Layer 10 of a small transformer language model trained on English Wikipedia (13 layers, counted from 0, width 128). Numbers have three digits each and are written without spaces.
Take only the direct path to the model's output, skipping the later layers: a vector added to the residual stream pushes a token's score in proportion to its dot product with that token's output vector.

Output vectors of the tokens that the questions are about. A number n stands for (n - 500) times 0.0032.
"ens": 413477539419560391546281666567550352373579550543473531341451556477602437557522480645468482403493809322499618601558379577485365520468555598420556535443352350580402414608430562347511541419441544656502501516570603475422602508506573491314228678485459355496457506466565558733487481560652577445329522530439527527530436430355546542424677679529597514575522562410523281543686327503570314508586
"ered": 639529552523516356445437646416710450407538593216647484447432399570456780283584411468460383614733564555327447312594480520207622540501555581497414448525455267440421453495689547516661640271576569622348513474576524461366501644288412445332454696483415246741603472509286558242423527577334561487229707608686726534595562272303588536641611467612415490430444446530583563541736401574570596605462
"ing": 595509418614362619475406344541463574695657356496377547404546466665373624533427561590503556561476471551732657415377408665302466323502597511314639239473374549607411615503412355456525380564502502380657540486574369335583389511432535531476505653360516437574415418476342662526584487466457637547416651562404558540564473505480474538518560562405458491396556670554542523500587575281569441465592
"f": 388487472401566491509401462616573552586502548400641502505337409655568652595415531446617454494539523369361449424365382499506517472372499499605472417521543591430491505322530378460451439435508595592601516461687444547798608620552485550593460402387349591490502438606445641549541441677540396587350373476309477496546343467457372409528522439535631601679530639455448671429499582515337467563514
"ored": 384524521428634315446516540513275626536529386422496283654474447477384403603492365565659513510556582426470538475717717361289761528537426473477405221428489572503510385374615571355367496449590335532564459640425636159596449564344492429438547704418387458447692438536347343546496540555416653518372605700437664354691585488393749716412399756571347335515466530478446697673702650747568478429362
"s)": 620520422322489466584650496645672504504437471445463504531411399635500500526686400567686296442488546358525439512654368341265561641572643324652640423170762427485567540564462527704578409518446268473637471654561416266315276428241524243358473562641429618500392644341461489635454636589629586626228369211534496365566566750598416438524635663447409347617588281539648356507527412971613558565518
"ference": 542589298481364500645541529563708330289473411102420395526496354492480714389656373507651485349396776341364320637584457527547496537585611558540655539508533399638545637458357703556349411465633444466644480586339637360496398700394638478541477486275433451466654312345384411574638487428361372549303486444377534391799500512299610603670641433592625518687509542637313651520588440479432478870496
"por": 636571642500339279651503653699561244622507712425714530458496412621482522427518294528536504500549695478624433551499647359524390500528494494617548562340394358444363443519528342677470456472518294360541527723367597479578584586371667477417420533285399420518493301538626483479306803301475401598423451449416569416691631510613590566612688621541476503518443276390425640602437476483564396375360
" been": 789534351377533476557507641496704623523359646359477415316614296201344644432513397591569509429347583413551410519701567600316741322485462533542617460365608523419520513615449758476200618509601592403351476676575576442571506609302390308429577490562645291732472570526369354496379593397459561571446680546642624348567578439382422560479607399443474416367513474426496516581514592522566483475611
"old": 508552524416466586601306529562308341337724545413634387373427545532495538348525544566504458637646445377635661492470373471260723649511659722389494579426577543565440563427476549556612694537439336435318468629586548475347543596504636511421501429407507376580591401521394293291362516587478528446322562555489486611439393508434641547339519618643560371541346492355630647595406616630350568427609
"ion,": 282505349379489387586598385364665594504417341708504482522590372268496539408833303605657561530389552490443441661468642492363558438573376303464541136426642433478530686637648414493361474479400441680401478747747515481411671559395303357566452566197671295537530481403385584592524461503520483474365507521486529392659633622471634736780573455456721515415298528474681492665393507529561415507416
"ched": 414539511566519589606482548426530500516419657309584297464528358478414633238611338544641629555407620358443289645457628340312628414348419870705573516336461290464388677330599554334359492463452390464566502709519723339528321641437585416500373440511304532393643436476386387437495483526544764604292579551542710305673570654174672466555674641434581331409241526531550520389725563738842497533550
"one": 372495418446614546524461746523358571579370438353267321439454453533631451457526370544634619621623461426571381595605718605273513456552502726432607389312568436633403395540627580417676362488719600485556492617611612451468483622636503625572490601440513290460659547374543434654316592484499591603445629331582409522528546287517423481505397511628403512320443520222434577496385398524360588455471
" R": 450520594573505484485485418407529627436525490470474476480474524461620434521410603392537517505587466611526467576445555581588485510505518497513494501579472545487529358441476410500410482606408566558560545523340501496443557566530507479437410447558422601505547606471446549455439459483498515460569507568496507418418493638541439466520428458533476437535497502587480461433462493409570582522515
" medal": 643514490485466327694594542472542563409517466312554371713347533168484590413663466550749447409542728493428220405707629480493502527621708627598605642399499410460383546450319651560523541423468577457499479546408398463617470513303433423360355560273474241486513380640519361303292427413463579350425631669440462358660684396377651567404538509471774467574382594311552553473641648812450620618632
"ets": 375481593484441606398421384755431370296517624524465424441490593518531482491692393500522396543464483425619591573708384385289500304466303482542648497413626320746378531559517682487393536476529591547503485448417518427409675636449484335455418426249480308442566579418471520487429532563645585421295599464763478579394681403389529544559694561432369439528395662461706534420580533497700481658716
"ty": 533529337620588619494593589573494622228386142613318335429518208456526515532387419563817585655310643422456381414538432208620437419476698439463697444424761569444327616567499485569659496421443258310248526592590565481414206554530613389462629486452543472449711525264706379584563539588462514555363521555507557514619494632458749429583629482649623499414451500441478458389500569598638437640460
"ne": 553483304442607484555468479643529411284420568599365497597588667552611678344666445523365453585590327595473676641577478413389687261466662559728632476482583565497388513589565257655391541518648484479324506569497558378410591590425553534532536503436413455413565396261549388532659525549530409691352392412609599333456303596589507444299395415602507339344341401448423556426539677595461587620611
"ence": 400487457494413353645645354632809404286597473558673399494564325423573485215501379710510554497463798445446632572486215341449483549315357648393770457544490438567494447572536417689524480578604383630414473494456351497540494417391382568462501788463630296659444592504534566679596478363659429583282547549602589416628371219548681397476544500483782445413467514577531483497524389541401606481294
"ately": 575458446666634339654711733525505673332570682383529345489646281436508688303612427211496507447585612465279395603525562421278807459611482674351651388208624230550350450431595553360504792415517444335568401468496676446476493557508446518504477669343567640672427435496745534561203516449370465485257392659526600439582539484229638594601278521541397391433503565477575423676433583458670474584551
"ies": 239482448675517529625544547628460441482472415418452315636476297445599535639633346234649540470408703475623696437640366557367386674267568492405395432233442429620365575557482484489404557593495427605386473515553626352470602464426627623366466542532523491474501444425531665623488448597655512402369593346607459643470675561526471561616472492659406520367606543373587425392363442590535583486623
"ory": 462514481434491347537683410595425722367403424522271389426526275407537409567594439526531607636395468700607512402523570246496419575452353564479377429280562594747474354431529481399538572511742410440555523736535494318669512447357456710645635634609544203489577543605528481450430625456600594463372469492439466346594724476542890567599505502522449366455393346562562550601487603539542268426335
"s,": 326472298428465471571516396371575437461572399585322529456649675562621485502732464458572370630489526439423496517406359460267551413406556328506642302323520375567408686579648453641445542418351431538637503467608509351438396619483658349561437493536545638642515530571521539508546395585702565575429437306640517349632608581584364469680551464502375557525444566407672295521534480764566473395510
"vers": 546504521172274438669553549794630571395485572302506312579342463521574499605687355580519366392438541477437536680418668435600706333453483490562723591538591313413555443717444515613440588445492503450533493477401803419592642650532627436431499535275435430356409330342551496609567384278410560594306539544529488565628480576333586434597403457584488304449537375544462772327536465635587440566459
"l": 350507634422553543462422383360519387386580357500623427581547607568385432556564566582610373506487386532677475449428497584644598497470748585450439589503460430453577548548599517430377491287326460432549530522571540532430731656454721601570506585543446407461506403438520500607468482533293468515367439543469368544428287426615404544535458372503673448576387594549560349423370711559728476451489
"ol": 517514505461506555566596528500422317653604605552587530612438603512477470587374487705469392574615656454516668560542333611460550403424511482470352399497381343554460494556678584573468547430518525495450519506484450540328698548399612514506715439661406473348647455554451362514549552589363542437349548516362407461452342265549478672377627445351613539506430476528561569480313517506431542355490
"ast": 347485461504580572613565538476488507471382534637571449465474435514579667559517488587459464547582573412346572609537628523460432587498406559463561406441368267609602360428694547498611546645550501593492484691563442480544396510362464458798670496401376527539462462234267522388645287573429574459296439755408348480420424479360627444576515602303541448624483404573507450477546415428600535498650
" player": 622524366482555219558614639477460519463517396365531513523357402468295569328630477565689449594582656422501407507505652318652717532587706495549706642495551346586485517593492644489589451518615351478564469442563564495388412642402307519466419564414430283427555565463379489331402539480509504569477618304480473304477755498269578588408415554473509322482484657504532479455597378573541391749621
"ill": 418476538344498380582421480412440422467578406498579604454549692564553430490536480524411498546697562413493522479484624498453455405530472583388419593632630378540529433660582615401544336508526410379407496607512566530488535532443278585437501585440387436543572571411550363677553525405506444365314641545563435521514514395741667639390445608391611382414486620565331484569466368558521664317627
"over": 608498553369563590535534574653470538389476477505397346415268485461532506434455546499611555534595450354499608486568702599278337379429466496543541478406445643406408463626595599460536695558697454449496472543640526470510425483458607300636334763401300200531363179333484556681544507413597523531374490651455597340452470523587713508474502360562589381348569481601524730420361534657569589600560

Each question shows what one neuron of this layer's MLP adds at an activation of 1. A number n stands for (n - 500) times 0.00068.

n103: 500388455593508537544610532476573505505468493407495473514572478409571639563461565510608365505441518451430317497520507525433585563589541440577410311403258504488458476560502515422483400582487630413562682462385552536529487590507406721385568645628518557423505409457440443495354489446464502392661497611510478399735385654348513407445462366505519515476470457463608544533580454651490594533505
Pushed down most: "ets"

n350: 409461443453516652296429401511527422497548401539500535421540424503597547567535486292503386288410540689676565564441347548476478389474437514627409426607437495573512521454398660529384326557416661383420595359481550488386541709452452480403671468573561523267586526575423512332463624357602540437593370551552509586631544506489515653526509236602294564532667511500567575508522418667479452630717
Which two tokens does it push up most, strongest first? "ets", "ies"

n423: 468425574636494394444634394489457500702383426676449482330429508524520394553455490366624430532524453538548353336415634543685542468500665558577541515431323520581628629596432515365558530580566567418630328459371449494528536658528554585539563584318480447603503525644451451516324581441300538423418477708556431500613426527443474466584338307531514413475371566512438388606455555574691382442620
Pushed up most: "l"

n480: 342426460503604621411568576455548585379503366326406469529539484514702312506477548544561232580357573419708580472589600565570509408301490532371728416589615550540319556714420559319474645433630702476510452591562594573549675568476564536458461623182545266462529397448451449529454497490507758529577356554649480468301325465603503470359456570322419391643426738493483513444252366620590648572423
Pushed down most: "por"

n146: 402580379727432588403632550573516503467321325448369447585497616520545629545425342420471377552480460454515484516503468597605618387488522451344457524493372649541303597719609421386447448621290516572533647380586560467541632535440567546540381409546321580562525494540657689491172557377519582540584364682477509340462399428561606365524587379511399713568644372322516515447573340355459586607781
Pushed up most: "ies"

n358: 475462304436493464707466500329421428519409321478441571748473378363478650695374654463616426379536513558550546442621500318630569465518404551465281382556231601518379531560601519556328554575552604500481658464586398384511385528475419629480591617558627601394652340500569588479242616406603326575631595397481361427590601594408569550325412413596491409473578583422592584495425535554552631541584
Pushed up most: "ies"

n443: 548671606550530417527546577269399564650428483554568520453506662660551279413282537488607574435604645525544342532469528487674592639430416515322622382490541294466658509374568580553485434494640598458510537307445528545599493528475478506291481466583262334436533623500416359440546406584558397530720579435561712520433344324628575566443522466442653524674388587575344352629543357539506480360383
Which two tokens does it push up most, strongest first? "ill", "ol"

n107: 338652482536644459336619512374533349479408519548544462567673390623458509596514486644372436480622524458500520503342580536432609479632349605344556417491524611500447526435559467582446525418568561403830430400470427488575544536453585438426479477382521407536534436443636565461386594377477503591369602528555377689655443572486447598545449441347492688520556573788520289432625359366352524245469
Which two tokens does it push up most, strongest first? "ing", "ately"

n140: 406519382546540317573696356421500506547474652482560687484544610464521523551409551606430262601327649482535489615385448433437542430480578486413549562351566538568463565700464580523718558716470486494628595606529597446568503480469448456340630472710400462390655483364409555580485495551595432542579503596527497337500607324495480378409252417503580415364532404470477535541492309481463363441552
Pushed up most: " player"

n346: 500403647463458601516569478336417677754411506695422443639585497548610311509526701493210500410415598576460584436438524526669485582332364381480665790431467425445334468563484544389418481431380593298591527544476435709470507490410555402442353651577264447651478565728399329410538572503532571443480563460309396462426476485481395369612477559435638654497363603610673679549560623459284509457628
Pushed up most: "ol"

n202: 466600406498408516485495533647446559623587389598724537432573585521500412502560503398559377582381450514498553537435482644599441330505456348606663456333469480715462432552430505495505451401593457427621524625564568363442497543412576478356529440414464420479564445315591398507639559611483401451500585464429547364410592529488500487534539505601542298532564390476705486610453477539450484593512
Pushed down most: "ered"

n434: 470419655597386516442490457283463464621541428328651611692528312323425370507652487537582485332500370704676387466694600485349687612389539694508479484430374623449489431528608295404464359555342322447660352422653430515647484781425393496427435333296357544587663562568450463398477526443446409603421736437693539339445801614525693441493721504496472439244356602728420733373439553610464679481405
Pushed down most: "ens"

n79: 588445409613533599434515486429522428579495411444615588498638516425304559543349611567628386448507537498610571483517468488433496553465588558470511471556541534519495465602509547524411366591558431411567798532433557460515434360624531616465534519517451484389548379512419379548399534532535593365532488516500293500572355527477341377603500455574532519606505463571568440508582451361566461349525
Which three tokens does it push up most, strongest first? "ing", "l", "ol"

n508: 463572429468461353455462402562369405490593419507704464678617414452428421596385497464478358528533553485404464533458531451561433623597505467553519463601590569565391459507451598323500701558490495442535537373532696545372585515491444455383584353465567579598587409436566402444411450508590456498366530449503524492592437555514586547537532505543470567542590390392577568558428433364611594604558
Pushed down most: "ing"

n505: 199519459662601500467497400374108493806510607435408584448565557511465473465567480486507477445320363609274557490515650167507588527480375520560435478662595425580473450605539461679474367551443450510426376589450554160500597643461480461699506460503448681545562550415474606568429509539454664543484507539538434540861399497545623346526696415324559527444517350614333491374669718411480546590559
Which three tokens does it push up most, strongest first? "ched", "ored", "ast"

n169: 581614530497588384500549419463392486458509525479535522559526549423648517470500630683458415548506334529492435585419601431444576584474414588681359513603649464453423620457584448524572415396419485488454524494437535586339553667452574306627442298479319558521472793724486720525624358411526553643511467441476489380659651542492399425528530668578605317531378443528436541375407533360468356271321
Pushed up most: "ched"

n363: 453527622459673537569547476503552397461554258506557540485383715537522476566417494619697431554506480422396454464530632385587395445479505586340552435532495648436589455434521584570450380462480393296421516490528632590404566740452492592582490476656483594469544564466550601404557368458505415587523566428598305596649389513575421443303423476626505396513628393449537381419410481455559522494380
Which three tokens does it push up most, strongest first? "l", "ty", "ill"

n390: 381620380587850489451583461557540600592373602503520479566637575441483660618454394507359493453673655232450523456657551574337681587642294449390560269419390605395560421519623500506600723570395438514528311548475384730503528570363660513336297595356486276353535625477535564665500591469315468539277405427562555532518466538408386651595405317529510487529597615524467401591479486413628365354494
Which three tokens does it push up most, strongest first? "ately", "ion,", "ored"

n330: 550396489594561524550571317427555583318235465526426597467687562590660537618539500486607339424658438431516452462570355428560561564397436530521470640418537540582406494649337583538478648463404449470512578389516583450487561437354457586587307325591608528559219676522641463358449604685536432436613322448453503598429481492481454587434552391709481503367451511455503495500505406550523611541451
Pushed down most: "ored"

n305: 496613493326432587542569454524536774595561675381322422459592476466674454413289424518529465192307541411379627584578613597304240590524710613522398519504414556542415331628547500356659514457470511445452340497536482552332307651510621541545386658533344450415497504472565554500687472541674669707603558730753552565569328507276382482323471464201630409565493592489479264557536340538486506420705
Pushed up most: "ens"

n486: 463587372497425471512489578488463408440623443506476612645553269529506377451536739375522569448614399459540448535481525423473368695497414430700421513432472591656448404485811456585450459460414464465326774565534546506525545349377598591513505554384628680538424606515438525383426535424488486456577525381575494412668523483590362586424357360635350365409445330683566677330475690388741420537518
Pushed down most: "ens"

n400: 726296474313497566372485346717589573587543521467500632450365583428423484652452577402401246363490419529567532426301662516507452639560437456307422465500618491625610577623379315482728619333476648429605566579742441490553427530418451610479471539359716489305553258630450447441606561633252608633488410537497548580676445491537582546622566376540425439428493494589288543561416553399394424467538
Pushed up most: "ing"

n198: 328448476494346543474317394701794592545652438380470429586471378687596424522533472769486447420619650392506627400485488432439534595546396565339478599818537598513473536598494451681536455577546480403406365406606342309580479703296614480366408414327555350413367680663526608436765437402510548578492651586552497615377487506407466330500592345418494563503588481631477610399624180451354585449458
Pushed up most: "ence"

n381: 507589514530515426557541409619484558450581483516424447504653461490498493455561257378631532375329478593524546555464546432341383598522569420591500390463523488584498454482452572442444460551633475653558437518547548502489566579434509585519527564360538515507551383545502346458398373490559478525303521551450491418473567513399621514515610553697509446469338358536591450476547436592596548540600
Pushed down most: "ol"

n114: 490469481458568435505489391473426479459486474541488500431511507468538581627359592406578502567476478641553372500459570429646528417541439441437439617659677517523397493411384558508463608521517428415495275500615596519600488502502477405549473581597526411546523388514432398691549600485583429307424505462471655480523598538650403616558533477588367498491403358520433463544545476550493492569421
Pushed down most: "ast"

n401: 412465468554580321504569648646540479581561527387682582493318654522445335383472555582446535439504481458376585228464403482486424435674642442619299442413572519620251391379646378378549431779312571411574377555470372533607500518529511683489529539412715597518579518427521518541703605675633541684577456316559691420642307480418529644237416418484252546624389418417391517620566661638542629052407
Pushed up most: "ored"

n3: 437565494553677533586555519492405547349398526546316565425557589601491294511653433497471444543753438399471508570418350517288484663511459538565470457524605281525525517541613354611379413469459441471732560459450466456459413520371364560583440461698575491579508587590440477559461583488528481500558560500416393482692450553373435415416675376378571453383662413613478587423641644590388363535508
Pushed up most: "s)"

n510: 402530497500542359592408337566573547562533503512554500454581420683488583489550511708473476451362578602390548416429432399316517570532555390519405595436391378764644256471552388530597601494516497553556546762436245441401359673468449634633548530401438500447607631555352424471519497494435480409326451683528395645578528435529682403319622542437396654503382526750491537386389571520539497405445
Which two tokens does it push up most, strongest first? "ast", "ory"

n382: 602407579463481632512319518477472418255506410423476583345616438396349580305601446388369476535566368427415539506354415668343455442585594535475390470439582473470669548491615478419665326539640619615582521284371617513527468579551397541494554497376546497603599566362468512503490454450485457441406620460668612387744641568679567457734629491587355539421634401560542455441586478415739546463436
Pushed down most: "ol"

n295: 369500545438504467588500602378620463653626561613483602556400796725465387490134488757563397523399558469213390446418519405493471605378386553374510379577374512561348442597682801547436483375576606554457562493413313281639574469633323537576645514511447602393580479476547734527489565764500368386542465490718503441638419572530287266556465413339487452654542397526606299448516606594524413454503
Pushed down most: "old"

n80: 436652417357405588613582539475534625358547641547602530428490575445561513417552656335600490465483572462540654510362342537543701617667631551541494292535570500344401513535497401571689621540545529330572242535561375254284356620482721334625266412602412640561551340545436427323396626627539434551409614384292375730539439556380570437472497431642471468602417414580529605491329331692493598463519
Which three tokens does it push up most, strongest first? "old", "s)", "s,"

n153: 433797572293394288579480417506509331519362486500631466538285448484411491424757581376591457482730439567623466318602525519472566437536521476400512483625397486482491669506444461584545512500572580439474331380434562539342447419578584395392368509490646649397479346636419600574614368558394470512298478781497648437453506494545581494663389671648467524635488634461472541393362347455607668497557
Pushed down most: "ory"

n25: 446558459428534597385543442550473594395538522545509511500444494543362578393306396559628549411534335566530231331540500408482495512517545345396578443721609567526406581580651309342603444582534355536454333483432362509684319651434341483457372538527371558397511619546511615559593646748640405565588521466521540434487508663450494308607581582481559356551692568506474478503373635494468621572506
Pushed down most: "ol"

n78: 473388535478400500474565379408533474488435584485617422697444434430419405577451382363447379394537612531475375596646405530453667488324571449464464579550403536471517477508578479492554371611307592385400427554543308542274525482416561514644627535735616545645492416494387406520386453662577542406475533372527435585431481547634468571402619474707604709458553598503552565691592410472419613250629
Which two tokens does it push up most, strongest first? "ol", "ies"

n86: 570682584362300450604405574663741473445418352459400388536503641487433448407488504581402343461520341603535472371560709614394431342391563572393470615712575387503609417615500461309634413369425438558487312464613522607585321465503613331441389586603535527584770553452488503658556533614442533570320583589494394470463558503440695658509544650441449500660478485566346337564359583364469551427530
Pushed down most: "ies"

n15: 509689582490453481610451467544560558387571416462449480508614344590567493413478544540478474517399450346490575439488470493544482460596521517553494440561513545539482648408464293423444572553535576609518375387433482589580430442435659415442512439405441582525453572470498482557456426571463397410495684466541457455524570390464540607607480478632578494470542382625476543504447423457605565518563
Pushed down most: "one"

n163: 409453529424610534492566599656631531450428684556454460582389602536479494406367476581480517434497458482335551512529370622503736430480355644682591503354355439523357562408552432464534459465711631509416517542471414542610558422685425497518314457441353550589558358614675543541406487776514571380334453339355436482503345500533419578618468471497439500453538530515526492561561459603500635277558
Which two tokens does it push up most, strongest first? "f", "ately"

n121: 379652598611506484694462477551347560552559624614397413286571488605624355417538308453640596289359451421389635518535447449423334458463780452408444513538521589619594465523520503516379438405534471427479486509552518595591412458450583360457529331497714722588517488552392524418609521383437590477489554705445486414646632547415521518443365662526363561717372429559477630461399527446523412416548
Pushed up most: "ored"

n45: 604428259660666416375390497403491547584309487419619414492385400408434447500542430483529606600553529330449475500603549408582497434550492514465662602545520408455364229637433632485563522616494508488526664593513446503332503509614370421322407394474624522401522590536495543606652487435528535475483307535491486546613671652524571546275399540585484469421548742530603553563453457544492449584500
Pushed up most: " player"

n73: 563543651512486424686615596522540405540398400586624554401403397633527384497542546667477597646231581453512588557458777550467397556341405579466375532590267621445598368541419436318554199435534536564459280446427458605280313523550543282596512536557503475402566785532459398597483628575532649567312633603460516360563570303537701520491676418294415458573467544524519460416597517528371474510450
Pushed down most: "ately"